Layer 6 of a small transformer language model trained on English Wikipedia (12 layers, counted from 0, width 128).
A neuron adds its activation times its output weights to the MLP's output. To switch it off is to set its activation to zero at one token and run the rest of the model.

Output weights of the MLP neurons that the questions are about. A number n stands for n times 0.0078.
n24: -16 -17 13 -17 29 -14 -12 -2 8 -35 37 -5 -9 17 15 -15 -10 -9 -26 14 5 -26 0 -21 -9 21 -3 -16 -2 4 21 -22 31 -12 20 17 7 14 -36 -13 17 -7 -18 0 -29 16 13 -14 -1 14 -23 -6 11 26 -9 -2 11 -24 -13 2 27 2 16 3 -7 10 -38 24 16 5 -36 27 -16 2 14 10 -5 4 6 14 9 4 0 -29 12 -18 -13 -13 -6 -13 7 -29 34 4 -7 -11 4 -8 18 -7 18 21 14 -4 8 -3 8 -6 -6 23 -3 -13 22 0 4 3 -8 -3 -8 20 -4 -15 15 -1 1 18 17 -3
n44: -37 -14 -2 23 -24 11 0 27 3 0 -5 8 5 8 -13 -5 0 11 -11 -10 -4 3 9 46 10 -23 3 24 -9 -1 4 -6 11 0 4 10 18 0 -24 4 4 -12 20 -5 -6 -11 -6 -20 42 -30 -3 0 -6 5 -24 3 4 14 -10 2 -19 6 4 23 17 -10 10 2 17 29 -7 25 -26 19 5 -11 19 -1 -13 -10 2 10 7 -15 1 2 9 4 -18 -5 21 -3 4 -4 -13 6 -8 -2 6 -44 -16 -5 -21 -16 -11 -4 20 7 2 -16 4 11 8 10 -2 -21 37 13 -9 32 -5 11 -4 7 15 8 -12 7
n45: 30 19 -16 -7 -24 -22 -8 16 -6 3 16 0 27 -5 6 17 15 -8 -9 7 -10 -15 3 -7 10 -13 -22 -5 23 -10 -9 -18 -23 -20 5 17 -25 -2 -24 -8 10 -6 -4 -2 -1 24 28 -20 -18 11 10 4 10 -13 -35 -1 -9 -14 22 -1 -10 -40 -10 0 3 -21 0 15 17 -12 -5 -19 0 -20 -15 -16 -2 15 -4 -4 19 -15 -13 -3 1 16 3 -10 -8 -4 -9 -19 10 17 9 -10 -41 19 -2 -20 -7 6 57 -15 12 -6 -2 2 -11 15 -3 22 -24 -10 -6 -25 -1 23 6 -23 -18 3 -17 13 12 4 18 -19
n62: 11 0 14 0 18 4 11 -4 9 29 0 -9 -14 13 14 13 0 -12 -16 -11 -11 14 3 -1 16 10 10 1 6 13 -16 -3 -26 -17 6 27 -8 -16 14 -18 9 -14 34 14 -2 5 -2 -4 -23 13 4 6 17 13 32 18 -12 19 13 -25 -7 33 -16 13 11 29 -9 13 6 13 -7 3 -21 8 18 16 -36 -29 28 -19 31 1 -4 6 8 3 9 17 1 -4 24 -13 11 10 1 -14 11 0 -35 -7 -1 -15 -11 14 15 8 28 5 27 -10 -6 -21 -4 13 3 -33 12 -18 -2 -2 20 -14 3 -18 -14 -2 -3 8
n68: 9 -18 20 9 13 -14 5 24 13 -8 28 -13 14 12 -21 20 26 -20 -6 -8 -24 -33 -15 -19 7 -28 -10 -3 0 7 -6 -32 -38 -9 -12 9 -10 3 26 5 -19 -1 8 -11 2 1 -11 -22 -27 4 -20 -3 7 -20 -9 4 -1 -6 4 -8 -14 -10 -10 20 3 4 5 20 18 -4 -7 16 -3 3 -6 18 10 12 25 5 13 -7 29 -2 26 -9 10 11 14 25 11 -25 36 -17 -4 -12 -2 -17 -9 10 -2 -19 14 -20 40 -8 -9 23 -4 -26 3 -6 -14 -3 12 15 -16 13 1 20 8 -9 -8 0 -36 0 -5 28
n102: -38 -10 -15 31 -9 -18 -17 31 -9 -7 16 0 25 15 -13 -19 -10 2 -12 -15 1 11 -14 -16 8 -5 4 -11 -15 -20 20 21 10 -5 31 2 -16 -19 -22 7 6 10 5 9 25 7 -13 -2 10 -5 3 -13 -6 11 -12 24 2 -9 7 -8 -6 25 -2 30 -5 19 -4 1 3 9 16 32 -34 -14 -6 -19 -2 0 26 -16 -16 -5 21 -6 13 -8 14 3 -6 -6 -7 4 39 -4 14 0 34 7 -1 -4 -18 23 -12 13 -11 -4 21 21 5 -9 -28 1 -1 2 -1 0 -15 -6 -25 -7 9 40 12 7 34 26 5 -3
n108: 29 16 4 12 -12 -17 21 10 32 -14 8 -5 -12 -10 0 -18 -24 13 15 10 0 -14 6 -18 2 -2 10 -4 -7 6 -31 -11 -3 -11 -14 -23 -8 25 -21 -8 19 7 -11 -1 10 -1 -19 -11 2 -6 -15 4 7 8 7 -12 -9 20 9 15 -13 -32 0 -7 -16 21 -4 -8 -9 25 -18 -19 10 10 -15 2 22 -8 -26 6 -10 -2 15 12 -10 -15 -5 0 6 -26 12 -9 -3 2 -5 -15 -23 -1 11 29 -9 -2 20 -1 -7 -7 -2 -27 3 -5 -2 -16 2 -25 -25 12 -15 7 -2 19 -12 -5 -13 14 -11 -9 3 0
n111: -22 -33 -1 6 -15 0 -34 -29 -1 -13 -9 6 22 -28 32 6 7 0 -6 -6 -19 8 3 -2 -16 -1 19 13 1 19 26 13 -17 6 15 1 -19 -5 -6 19 9 -12 14 10 -4 9 22 -24 16 -25 -12 -8 22 -9 -1 14 -2 0 5 -9 5 24 17 4 -11 -12 -17 1 8 16 -4 -17 -19 0 -18 13 -16 -28 3 -6 -5 22 1 33 7 31 3 0 -4 6 17 30 7 17 -21 14 14 13 -6 -19 -7 -4 -38 25 -21 13 13 6 22 20 5 -6 7 2 7 -12 -14 -17 16 0 -11 25 14 9 -6 13 -12 -2
n113: 8 5 20 -28 -19 -11 -18 6 9 5 -16 6 -7 0 -24 -15 -25 -11 5 1 18 -6 0 -9 16 4 -1 -7 -13 -5 2 -3 -2 -5 25 5 9 15 -6 12 12 -7 -7 2 4 -6 2 -6 9 18 10 14 1 9 17 -13 -20 1 -8 35 10 4 -19 -3 13 -7 -7 -2 10 11 -17 -6 7 -3 -17 -16 -9 -7 -1 0 -10 -16 -2 -12 19 16 14 12 16 -15 26 -24 -8 14 -1 24 -19 -13 5 1 -13 6 94 -25 -1 5 25 2 -14 -12 -5 -14 3 -7 9 7 -38 20 -11 13 15 3 19 8 3 1 -10 13
n179: -1 -6 -13 -3 -10 4 27 17 -22 -3 -16 -19 9 0 -7 -22 15 -3 3 -6 8 -13 -14 14 -10 -26 4 -8 3 -43 53 -16 -11 -13 3 -19 17 21 -12 3 -4 3 -10 -12 -22 -11 20 -16 -16 -23 -11 -9 -21 -13 -6 -13 7 -18 -10 1 10 -7 -3 -14 -1 11 8 -3 -8 -11 -5 28 -5 -10 -21 -8 7 -1 4 -2 -17 6 -11 10 -5 -5 21 20 10 1 -14 6 4 -16 -25 13 5 4 6 -21 -1 -22 -29 -9 33 26 10 16 25 10 6 -15 -4 12 -2 6 -2 -12 7 22 -9 15 -3 -6 -5 17 0 -5
n189: 20 -16 1 -19 4 9 29 -19 40 -10 11 14 10 -9 2 -6 -4 29 5 9 -1 5 9 -14 6 -7 7 -1 8 8 -32 13 15 -28 -22 -21 12 6 -28 -3 15 9 0 -16 -7 24 4 24 2 27 -29 13 -2 27 8 4 -3 -10 -8 15 7 1 6 -9 -10 19 36 15 1 -4 0 0 8 -1 9 10 -20 -9 -6 4 6 14 -6 -4 1 -3 -12 19 4 -15 0 2 3 -16 -4 -4 7 0 14 6 10 -9 39 13 -3 -37 18 -13 11 -7 23 -14 25 3 -10 1 -14 8 -2 2 -13 -12 -6 16 -1 -12 11 1
n192: -2 -3 -43 -6 -17 -21 5 -8 4 0 27 11 30 -22 1 14 -4 -2 20 -65 5 15 -7 -1 -8 1 19 -15 -13 -8 -11 7 -24 -16 -4 -1 -27 8 -12 4 -10 -2 -11 -30 19 23 -9 2 -13 38 9 29 -13 -7 11 1 -13 -9 1 13 -14 11 7 42 -23 15 -16 -18 12 8 -24 10 1 8 -3 -15 6 15 1 28 -8 -9 -4 15 -41 -13 4 17 22 25 -3 -20 -9 8 -2 18 -21 -6 -11 1 23 5 30 28 10 8 -5 -8 -16 -7 15 -8 -30 -8 -13 17 4 -1 -12 -13 -24 -1 -8 -30 -7 -17 -19 -18
n223: -9 17 6 0 -18 -34 27 18 -2 -15 1 8 -22 6 -22 -1 21 -34 2 18 -16 -32 -25 11 -23 -6 -5 -16 13 -15 -25 -7 14 36 -21 -4 -12 2 15 -8 -5 7 14 -9 6 -17 3 14 8 3 0 13 -13 -9 -11 15 -24 2 -9 -10 -14 -7 9 19 9 -9 14 15 4 -1 14 4 -8 8 3 -8 15 -12 16 3 20 -8 -3 0 14 -21 3 29 12 13 -9 9 1 1 0 13 1 7 -1 6 22 -25 12 -23 0 -27 -3 7 41 -21 -23 -17 -3 -37 -21 19 -20 -11 4 -2 6 4 -6 -4 4 -1 4 28
n285: -1 -26 -9 22 21 32 -25 18 2 7 16 -18 0 -6 3 4 1 -14 -4 -15 -10 -4 2 0 -21 -13 0 13 18 -32 -6 34 9 24 17 1 23 -17 11 10 -14 0 -2 24 8 -6 7 3 5 0 3 -4 -3 -29 8 -9 25 18 -6 -27 28 31 -8 0 3 14 0 11 -4 -3 -6 -9 -6 -29 -9 4 -23 18 -9 -6 -2 -1 -15 0 28 -4 16 -22 1 16 20 4 -7 -12 -21 15 -6 15 -21 -28 8 4 -40 0 -7 33 0 10 7 28 10 -15 -18 0 14 8 20 -20 8 4 30 5 -7 -8 16 8 25 -11
n286: -7 2 -25 0 18 -13 13 6 -3 -4 6 -16 4 -7 -9 -5 -5 -17 -20 -34 13 -11 -13 -4 9 8 8 22 3 -13 -3 18 -30 6 -3 -3 -6 -5 -15 21 -10 7 -12 2 -13 12 -21 -6 -13 9 4 8 22 -21 -4 -3 -19 18 22 -14 -40 9 -12 15 -3 -5 21 22 -13 39 15 -11 13 -11 0 -8 -23 23 30 3 15 15 -15 -10 21 5 -6 11 -4 -16 9 -44 1 11 -13 -12 -12 3 32 -10 21 -4 -11 6 -22 10 0 -13 -35 23 0 12 0 -8 -7 -9 7 -16 -13 17 15 10 2 25 24 6 9 17
n292: 52 -15 1 0 4 -29 6 -3 -1 -13 -17 12 -4 -9 -6 3 25 -22 -29 -15 8 23 15 -6 -20 24 38 26 -4 14 7 0 11 1 2 -17 7 4 -35 12 6 13 6 -4 0 -19 4 7 32 -25 6 32 1 -3 11 15 6 -8 3 5 6 -14 5 -2 -4 21 12 22 -26 -2 -18 -7 19 -10 4 25 -18 -18 -7 4 -18 -18 -40 11 6 -14 -23 -7 8 -2 2 -6 -2 -1 6 4 -1 18 -2 -11 21 1 22 10 -3 2 8 -9 9 26 8 -16 5 -13 -5 -11 -3 -10 -4 9 -19 -2 -23 1 9 30 -8 14

Each question names a token from some text and the token that comes next. It shows the activations a of the neurons there, in the order above. A number n stands for n times 0.62.

Then comes g, the gradient of the next token's log-probability with respect to the MLP's output, scaled to length 1. A neuron's effect is roughly proportional to its activation times (output weights . g). A number n stands for n times 0.0047.

"sion ", then "or "
a: 0 2 -2 0 0 -1 -27 1 -1 1 -7 0 1 10 0 -1
g: -2 2 13 -23 3 2 -20 -20 -10 -40 -5 -19 -22 -9 -3 29 9 -22 17 -16 8 3 18 11 -3 4 -6 -38 -33 -2 -60 -14 -12 11 17 53 22 -27 0 9 -9 7 13 25 -19 19 3 -11 -34 12 -19 36 32 0 6 -26 8 -2 -10 -13 -16 -2 -21 -6 -14 58 18 5 -1 -12 -28 -23 -12 -7 -3 17 -11 14 -8 -6 -17 9 20 4 0 -18 7 -14 37 -5 -6 4 14 22 29 9 14 4 0 -19 5 -37 -10 0 29 6 -34 -12 -35 -14 4 -5 -1 -3 -27 -8 -8 -5 -3 11 3 32 -15 -23 -17 23 6 5
Switching off which neuron hurts the next token most? n285

"ains ", then "o"
a: 0 7 1 0 6 0 -4 1 -1 1 -17 0 2 24 0 1
g: -11 0 -7 -34 2 -6 -1 3 19 16 7 15 33 38 -10 15 22 -9 -6 8 23 1 1 -19 -13 -1 26 -3 8 42 39 6 -14 -15 -10 -38 6 6 23 -52 -2 5 9 -3 22 -27 1 -14 -19 13 4 4 17 -16 9 -1 14 -11 -2 -2 22 10 -7 0 -32 -32 -21 17 7 17 36 -4 -5 -21 16 12 -7 -35 -8 -4 -2 5 -2 5 5 12 18 -27 36 -12 -25 0 -6 -21 1 -11 -3 16 2 3 -15 47 -1 -9 24 -10 -4 -22 9 4 -24 1 29 -1 -27 5 -18 -49 39 43 0 -7 0 -8 11 -4 -41 -27
Which neuron, switched off, raises the next token's probability most? n285

"ic ", then "Bank "
a: 0 0 1 0 0 0 -2 -5 0 0 1 3 0 0 1 0
g: -10 24 5 -14 -20 5 31 21 -12 -17 -9 22 -34 23 -24 -7 24 46 4 10 11 14 -3 -3 10 -12 2 20 -7 -1 -56 5 2 -19 10 36 -4 -2 0 4 -4 -27 33 -20 41 -6 -17 -6 -28 -6 -2 30 6 -12 -2 2 3 10 -2 10 3 -1 -32 5 -21 17 -5 -8 12 9 5 8 23 10 -21 6 16 -21 -41 19 -12 -24 29 4 -41 -5 0 -9 -24 -24 5 7 -13 32 -8 -19 -11 -5 -4 5 9 -1 12 7 -28 1 -20 -43 7 0 -4 22 2 6 26 -10 -39 19 -57 -7 2 -12 19 28 10 10 8 13
Switching off which neuron hurts the next token most? n111

"ed", then ", "
a: 0 5 -1 0 -3 -3 0 1 -9 1 0 0 -1 2 0 0
g: 3 6 -21 7 -13 -7 -14 10 -4 -17 -7 13 27 -67 18 8 -25 -20 7 5 7 17 2 4 7 -1 -3 11 -32 49 -9 5 -15 -19 -4 -6 -13 -17 0 -16 15 -16 2 5 21 14 9 -11 15 -2 -23 -8 0 7 12 14 20 26 15 4 -23 0 -7 -11 -18 25 -2 -21 -7 2 19 -2 -10 25 -17 17 -6 -27 12 12 21 5 3 1 4 -7 -3 -20 0 -30 -5 8 6 12 4 -2 -11 -13 -6 36 -23 91 5 33 0 6 -7 6 -40 17 2 8 20 25 7 -11 35 20 -43 9 6 28 -1 3 5 33 -20 -9
Which neuron, switched off, raises the next token's probability most? n102

"tin", then "i"
a: 0 0 0 0 0 1 1 5 -27 -7 -1 0 0 1 -1 1
g: 0 -10 30 -40 -9 0 8 0 5 0 -4 -19 -30 -9 15 10 39 6 -1 14 -4 -17 19 -21 6 32 6 -14 36 37 77 -22 4 11 23 -24 7 -20 -2 43 0 10 1 5 -27 5 -11 9 7 -22 13 37 -30 1 34 -3 -10 -5 3 -5 9 -12 -2 12 13 -9 -15 16 2 1 0 3 -5 -3 6 15 -17 21 13 -6 -8 -62 -18 3 -3 16 -16 4 18 7 -34 -5 -15 0 7 -26 13 -23 -24 11 6 -28 14 -3 -26 -10 -2 37 -11 -9 12 -3 -2 8 -14 -23 -1 -35 19 15 10 -15 21 1 -15 -13 -21 0
Which neuron, switched off, raises the next token's probability most? n113

"as ", then "Research "
a: 0 0 0 0 -1 0 -1 0 -1 0 0 -3 0 -1 -1 16
g: 5 -8 14 -30 -27 -1 22 32 9 -27 -1 5 7 37 -19 -26 20 13 -13 26 -31 -14 -24 -22 22 -1 16 7 3 10 -33 7 -4 -27 10 -1 -7 35 -12 -16 3 -5 11 -13 6 10 -4 -17 -7 9 13 29 -17 9 -10 8 -31 -41 1 0 -25 -7 -11 13 21 5 -2 -1 -6 0 -19 46 31 12 -13 33 20 42 20 22 18 11 -3 -8 -28 -3 -19 3 -20 6 19 -25 9 8 -25 13 -13 -12 12 8 3 -22 2 19 -9 -28 -1 -2 -20 22 -10 7 20 -35 -7 6 -16 21 -34 1 -1 -62 -13 15 12 -6 28 0
Which neuron, switched off, raises the next token's probability most? n192

"ly ", then "following "
a: 2 -9 0 0 0 1 -2 2 -1 0 -1 0 0 -1 0 0
g: -4 6 13 1 17 32 -14 -8 -22 -9 6 18 27 -8 28 -11 1 20 10 -9 16 3 16 -17 3 12 23 7 -1 -38 17 -8 -35 13 -13 22 30 -29 9 39 -6 18 -8 14 -32 27 3 31 4 -14 2 19 -17 14 -1 -30 1 14 -1 0 20 -7 4 22 7 43 -6 -28 -2 -23 -23 -12 2 -24 13 15 5 1 -28 18 4 13 -29 6 -24 8 4 -14 7 1 20 -12 -1 2 33 3 11 6 -4 18 -4 93 -6 -6 3 0 -21 7 17 4 20 -4 14 20 23 22 7 -13 -23 11 -8 0 -11 -39 -4 -6 -23 15
Switching off which neuron hurts the next token most? n44

", ", then "Ch"
a: 0 -1 0 0 -12 1 0 -1 -1 -1 0 -1 1 -1 0 -1
g: 5 -2 3 8 -19 27 28 -3 -14 13 -1 -4 9 -49 -39 28 4 -28 10 -30 38 -6 3 -9 -27 -10 -52 -12 -2 -22 6 -8 -6 -16 -6 -39 -4 9 1 -3 29 -24 -4 2 31 16 20 3 4 -5 22 17 -28 14 7 -15 17 -22 2 7 2 1 -5 3 -1 -14 5 19 9 -13 3 2 -38 -26 19 -17 -4 -3 3 -11 -20 16 -33 -8 -32 11 5 15 7 16 4 6 -22 34 -2 -26 -13 -2 -14 39 23 31 5 15 -9 -15 -11 -12 17 -2 -1 -30 32 -18 -1 -43 -5 -36 26 -17 1 19 -8 -8 35 -2 -2 -15
Switching off which neuron hurts the next token most? n68

"Id", then "ol"
a: 4 -1 -20 4 -1 8 0 0 -94 41 0 -1 -1 0 0 1
g: 4 -7 0 -12 2 -3 -15 -35 14 -23 2 -30 20 9 -13 -19 40 16 28 3 -4 -14 3 21 -19 9 66 2 21 20 3 -13 -5 3 28 -26 8 -2 -16 -13 -1 -22 -13 -18 -30 20 15 18 -18 -6 -2 28 -1 2 1 -47 0 16 -3 9 7 -2 27 -23 15 13 60 -1 -9 -11 13 2 9 -34 24 28 2 -12 10 6 -4 -7 -2 7 39 13 11 9 -1 3 -15 32 8 -15 -9 0 -14 15 26 -31 -2 -25 19 -42 -33 0 1 -17 8 2 -7 -29 -14 4 -7 -3 12 -16 36 16 -11 -24 3 16 -11 4 23 -7
Switching off which neuron hurts the next token most? n179

"Q", then "-"
a: 26 0 0 3 0 -3 -1 0 -36 -3 0 0 0 0 0 0
g: -4 3 -21 16 12 -4 -13 34 0 3 22 -19 18 19 4 14 -75 -19 -5 18 13 -2 -19 -23 -28 15 -37 1 -18 33 0 9 -3 -3 -24 -32 -28 18 22 -12 -12 33 3 -7 28 8 -17 39 -21 5 -16 20 14 -22 1 0 24 24 -3 6 0 -12 1 -25 10 4 8 4 -4 -8 26 45 -7 30 9 -2 -19 17 -3 2 15 0 21 -2 -31 -6 13 -15 5 11 -20 6 1 -15 11 7 3 17 -20 -24 -24 -24 -10 -15 34 18 -16 9 -44 12 5 22 -24 -19 8 19 -15 -20 21 17 2 10 -16 0 12 -18 -9 -20
Switching off which neuron hurts the next token most? n113

"ol ", then "sol"
a: -1 -1 -1 0 -1 0 -14 1 -1 1 -20 0 0 18 0 0
g: 4 -17 -6 -8 -14 -28 -27 7 -1 25 -5 -2 34 -46 -17 -5 -1 49 27 -19 16 -14 -25 -38 4 -7 -1 -1 8 -8 2 1 -15 -1 -22 -14 -11 -15 -5 -17 -37 19 -10 12 -2 18 20 -5 -32 -6 4 2 22 6 5 -13 -7 -6 -16 -4 -8 2 -6 6 -14 9 -19 18 -11 0 19 18 -2 16 -10 21 29 21 3 -32 -8 -3 -36 18 5 -12 -12 -1 -5 5 -14 12 22 9 29 -14 -41 1 -23 -2 5 48 -7 -37 16 21 -17 -4 -50 3 -7 -16 -40 1 -19 -22 -25 22 -15 -16 -19 -19 -10 -17 -2 -24 -43 -2
Switching off which neuron hurts the next token most? n189

"to ", then "lead "
a: 1 -1 -26 0 0 0 0 0 -1 0 -1 0 -2 0 1 0
g: 1 -2 -35 -16 -31 -10 -21 -11 -4 13 9 12 16 49 -37 18 -31 -2 25 6 11 -14 6 -4 -26 -1 38 2 -6 -11 -16 -8 25 -4 -14 13 -7 -2 8 -3 -3 40 3 -10 0 7 2 12 -1 -6 11 16 22 -11 31 14 -6 -5 -17 16 19 20 -17 1 -1 16 -3 48 12 -11 25 30 -52 -40 0 -23 -16 6 -16 -6 7 -2 -8 -2 -39 -9 20 -22 -11 32 0 -9 -25 -14 -21 12 13 -15 -11 -30 2 -9 -3 8 12 15 -11 -5 39 -25 -10 -15 -11 12 7 -3 -13 12 -14 9 -19 3 15 -62 10 -22 -20 -12
Switching off which neuron hurts the next token most? n45

"the ", then "st"
a: 0 -2 0 0 1 -1 0 0 -1 1 1 63 -1 0 -2 0
g: 12 9 -1 -7 35 -11 -5 54 22 27 -17 16 4 -6 19 -1 -25 -28 -23 10 27 0 2 -10 7 12 15 13 -13 -34 -15 17 3 -5 -19 -2 -1 -28 6 -22 -11 21 15 2 19 -9 9 2 24 18 15 -25 -28 -19 26 9 -10 42 10 2 -6 8 1 32 -18 2 6 23 -23 -5 23 9 -26 17 20 -28 -48 8 -1 -27 10 -46 13 -6 7 -9 6 5 -4 6 -24 -24 12 0 -6 20 8 16 -26 -8 -26 24 -1 -28 -8 17 25 29 41 8 4 -6 -22 -4 -3 -13 14 -17 12 10 -15 26 4 11 2 30 -31 27
Which neuron, switched off, raises the next token's probability most? n192

"this ", then "time"
a: 0 -2 0 0 0 -1 0 0 -1 0 2 -4 -12 0 -1 1
g: -17 2 8 -10 21 22 2 10 -3 -26 -14 -1 32 20 22 37 32 7 46 5 -22 -19 -14 18 11 -13 11 -22 -39 -19 45 21 -27 -41 14 -17 -3 -28 -10 40 37 5 -2 -17 16 16 -20 -23 -3 3 -2 -3 21 -12 5 10 -22 -13 2 -2 2 29 10 -8 -11 -18 -13 7 -40 12 20 -5 52 36 18 -1 7 11 -6 -28 4 -7 3 9 10 -23 -17 7 29 -15 -12 0 11 -17 8 3 -4 1 16 -4 7 9 0 16 19 2 13 15 12 21 -9 -11 6 -6 13 -20 -2 40 -3 -23 -10 17 3 -32 18 27 22 0
Switching off which neuron hurts the next token most? n223

"ick", then "y"
a: 1 0 0 12 1 0 1 -1 -1 1 1 -1 0 0 0 0
g: 0 10 5 -8 -30 33 -1 -44 18 25 -15 13 2 29 -8 -3 46 -11 -22 -2 -38 -8 21 -1 -5 17 5 -21 -16 21 53 -4 -15 -6 20 19 -4 -25 -9 1 -4 -45 22 -10 -12 -11 -1 -8 38 -13 0 15 -8 -8 -6 6 -19 2 -4 4 15 9 -6 -21 -4 -16 16 13 -10 -6 2 -24 -3 -28 12 1 -38 -18 39 -18 -13 8 32 0 -5 27 13 7 5 12 -25 10 -4 20 19 -13 -4 31 3 17 6 -48 -1 -2 7 5 5 6 2 9 -1 19 -6 30 -28 14 -28 -42 -28 2 6 -19 2 31 -9 -15 -19 -21
Switching off which neuron hurts the next token most? n62

"au", then "ch"
a: 1 0 0 0 0 22 0 0 0 -1 -1 -2 0 0 0 0
g: -4 0 28 -11 20 7 12 40 9 -9 -20 4 -10 -12 -38 21 9 -17 1 -18 39 16 6 -19 -20 -3 -26 3 -5 -24 2 -17 12 -42 15 -61 -18 38 -10 16 -26 -31 5 18 -9 0 -4 -11 2 -21 0 -23 -21 -2 0 18 33 -63 -3 0 9 -7 -1 32 -18 -3 20 16 -11 -6 19 -18 -2 13 7 -12 25 -15 14 0 7 39 8 11 -31 -5 12 13 -20 -6 24 15 -19 29 -8 -10 -9 19 -12 -4 -25 -3 0 21 9 -5 -18 -2 29 3 -16 -6 -19 -8 -28 -23 -7 -24 20 10 -3 -20 19 8 8 -2 1 -24
Switching off which neuron hurts the next token most? n102

"ü", then "ri "
a: 0 0 -4 0 1 -3 0 0 -4 0 0 -1 1 0 -1 0
g: 24 -2 -17 -34 4 9 4 1 -12 -10 16 -14 62 -12 -9 11 -29 -31 -13 11 26 25 6 -19 0 17 -9 26 -14 -19 18 -18 17 -40 0 -5 34 -11 9 -20 10 14 5 4 -3 14 -7 20 -2 14 -13 -25 24 7 -20 -21 -11 12 -3 -7 -10 22 16 -3 -3 53 24 5 14 8 7 3 4 -28 0 -29 45 -34 -3 -21 -18 -21 8 9 20 11 3 -12 -2 19 15 8 4 32 23 -21 18 -10 22 -18 12 58 -2 4 -3 25 -3 -13 -21 -2 -12 -9 -5 28 34 3 -3 13 20 22 -20 27 10 -7 14 2 1 8
Which neuron, switched off, raises the next token's probability most? n102

"ted ", then "with "
a: 1 9 -1 -1 -1 0 1 2 -2 1 -9 0 -11 7 0 -1
g: -14 -11 15 24 -21 18 -33 -1 7 -13 16 -26 -4 5 -8 20 -57 -25 -42 1 11 0 2 -9 -17 9 5 9 9 -11 7 -7 -31 -2 21 -15 9 -9 -6 -27 -7 30 5 0 8 -3 -9 4 -26 -10 -1 -4 25 -1 -4 -33 -22 -31 8 -13 -3 -1 -16 -2 -9 36 24 19 7 -5 -16 -26 -13 -15 -7 11 -36 36 -20 -31 10 -30 2 1 29 -14 1 6 28 0 36 2 -6 9 -14 10 1 12 -22 9 -13 66 2 -43 -13 -14 -25 1 -17 -7 4 -26 29 1 15 -3 -5 -21 31 -17 -13 -28 16 5 0 -7 8 17
Switching off which neuron hurts the next token most? n285

"sur", then "face "
a: 1 -1 -5 1 0 -1 -1 0 -5 0 1 -2 0 1 11 0
g: 5 -1 -26 13 27 19 5 -1 -21 27 34 8 -18 -21 -24 17 -29 -12 28 -11 -34 8 -18 -43 -11 -11 -31 9 19 -7 -1 4 10 15 33 -19 -28 -25 6 8 -11 24 -4 8 -19 26 -2 5 -9 -5 -7 7 12 -24 17 4 31 -5 1 0 -4 2 -8 -28 17 22 -40 16 7 4 25 -9 -37 -18 19 -12 -10 4 42 -11 -9 -4 9 -1 -16 22 -5 0 -7 2 18 -18 -10 -14 -7 3 6 14 31 -3 32 -1 2 9 10 13 56 -24 -5 5 2 -49 16 22 18 -14 -4 22 36 -25 4 21 26 15 3 -20 -16 6
Switching off which neuron hurts the next token most? n286

", ", then "which "
a: 1 0 0 1 -1 1 -2 -5 -1 -1 -3 0 1 23 0 4
g: -25 7 -8 -5 -31 16 -1 16 -9 -26 40 -10 -11 9 13 11 6 6 12 8 3 8 -9 1 -11 -6 -15 4 -8 5 37 -14 0 -28 19 25 7 -14 -11 -6 -13 15 -15 23 4 -2 -19 -4 4 -6 0 23 7 8 -2 23 -29 36 5 -4 -30 -20 -34 11 1 22 -37 -13 0 9 -12 7 -24 -9 -1 24 -1 36 21 -4 13 -19 9 6 -8 14 -16 -36 6 0 -5 -7 11 -4 33 4 -20 8 9 -7 -23 -22 -10 -26 -69 24 -15 1 -18 28 12 -17 31 18 23 3 -17 -46 -20 17 18 19 -2 -3 -13 12 48 -32
Switching off which neuron hurts the next token most? n285

"ob", then "ic "
a: 0 -1 1 0 0 1 0 10 -1 1 -2 0 0 0 0 -1
g: -7 1 21 -1 -15 0 2 -5 -3 -7 -3 7 -20 22 25 30 -34 -4 -4 14 -16 -11 -12 2 -14 3 -9 -2 -25 16 -76 12 21 -39 51 -1 -22 5 -20 33 4 -10 4 -3 19 38 12 11 -3 6 6 0 -6 -12 -29 14 11 20 -8 15 -10 -15 43 -21 -25 4 -21 17 -6 18 -9 -36 4 7 3 22 -23 22 33 15 37 22 -7 1 -16 7 -3 -10 15 -6 -21 22 4 29 -10 -10 -5 6 -13 26 17 6 1 -3 7 10 -9 4 13 -2 -6 17 22 -8 -8 -9 -25 36 21 6 -10 24 13 -13 4 23 -24 -42
Switching off which neuron hurts the next token most? n111

"ap", then "ers"
a: 1 0 -1 0 0 -1 13 -1 -1 -1 2 0 1 2 1 0
g: -6 -14 9 0 -16 -18 -15 30 -5 -31 17 0 -10 -26 13 32 -5 1 -56 1 -33 -27 10 12 5 5 29 0 -40 -2 18 0 0 8 -25 2 11 -24 22 4 -13 1 -27 -5 -10 -33 10 -13 -13 6 -9 10 5 -10 22 -14 4 15 -5 -7 16 22 20 33 -28 23 19 -6 -16 13 -6 -12 3 33 6 22 5 9 9 10 0 -14 -7 1 36 10 -7 -15 7 -5 6 -3 -1 19 30 -24 -15 -16 17 8 -15 -66 0 16 31 -4 33 4 34 13 16 24 8 5 -4 -25 -44 3 -4 19 24 -39 -5 0 11 23 6 4
Switching off which neuron hurts the next token most? n108

"tiv", then "ely "
a: -7 0 1 1 0 0 -1 -1 0 0 2 0 6 0 0 0
g: 9 -28 12 4 -10 10 -3 -20 17 8 -20 25 -23 53 -15 -38 -7 -7 5 4 13 0 -44 -3 -12 12 -2 -12 13 -14 14 -24 19 -5 24 -23 0 26 14 19 25 -9 27 -10 -23 -24 -29 14 19 -6 10 -25 3 -26 -12 2 -33 -1 -4 0 18 22 -25 -17 -25 12 1 -17 5 -16 19 -14 39 13 12 -14 27 -13 30 6 -18 -3 0 14 20 -46 -2 -32 -22 6 32 -3 8 -24 -1 -7 8 -11 -16 8 13 -46 -2 31 -5 1 11 7 15 -11 -4 -32 -17 -15 -24 -7 -9 15 42 6 3 1 1 -18 2 -21 13 -20
Switching off which neuron hurts the next token most? n223

"of ", then "Mon"
a: -1 1 -9 0 -1 0 0 0 -1 0 0 -2 1 2 1 0
g: -10 3 -1 -10 -6 48 -36 9 -2 -6 6 -3 44 7 -40 -3 38 25 -40 -14 3 -7 -23 1 0 3 -4 30 6 19 -22 16 -29 -10 -9 -25 13 29 5 21 -4 -19 -8 12 -14 21 8 10 1 -36 -23 11 -3 10 -26 -21 1 -7 16 9 12 14 -8 -12 15 24 -35 -9 13 -21 -4 -5 51 -20 18 -18 19 10 13 7 31 -10 -23 3 36 2 -14 -13 -11 -34 0 -6 -3 -5 16 0 -29 -1 4 19 -13 51 -2 -20 -4 21 47 -10 28 12 17 -3 -8 10 -1 8 -12 8 -11 4 -10 35 1 2 0 -3 2 13
Which neuron, switched off, raises the next token's probability most? n45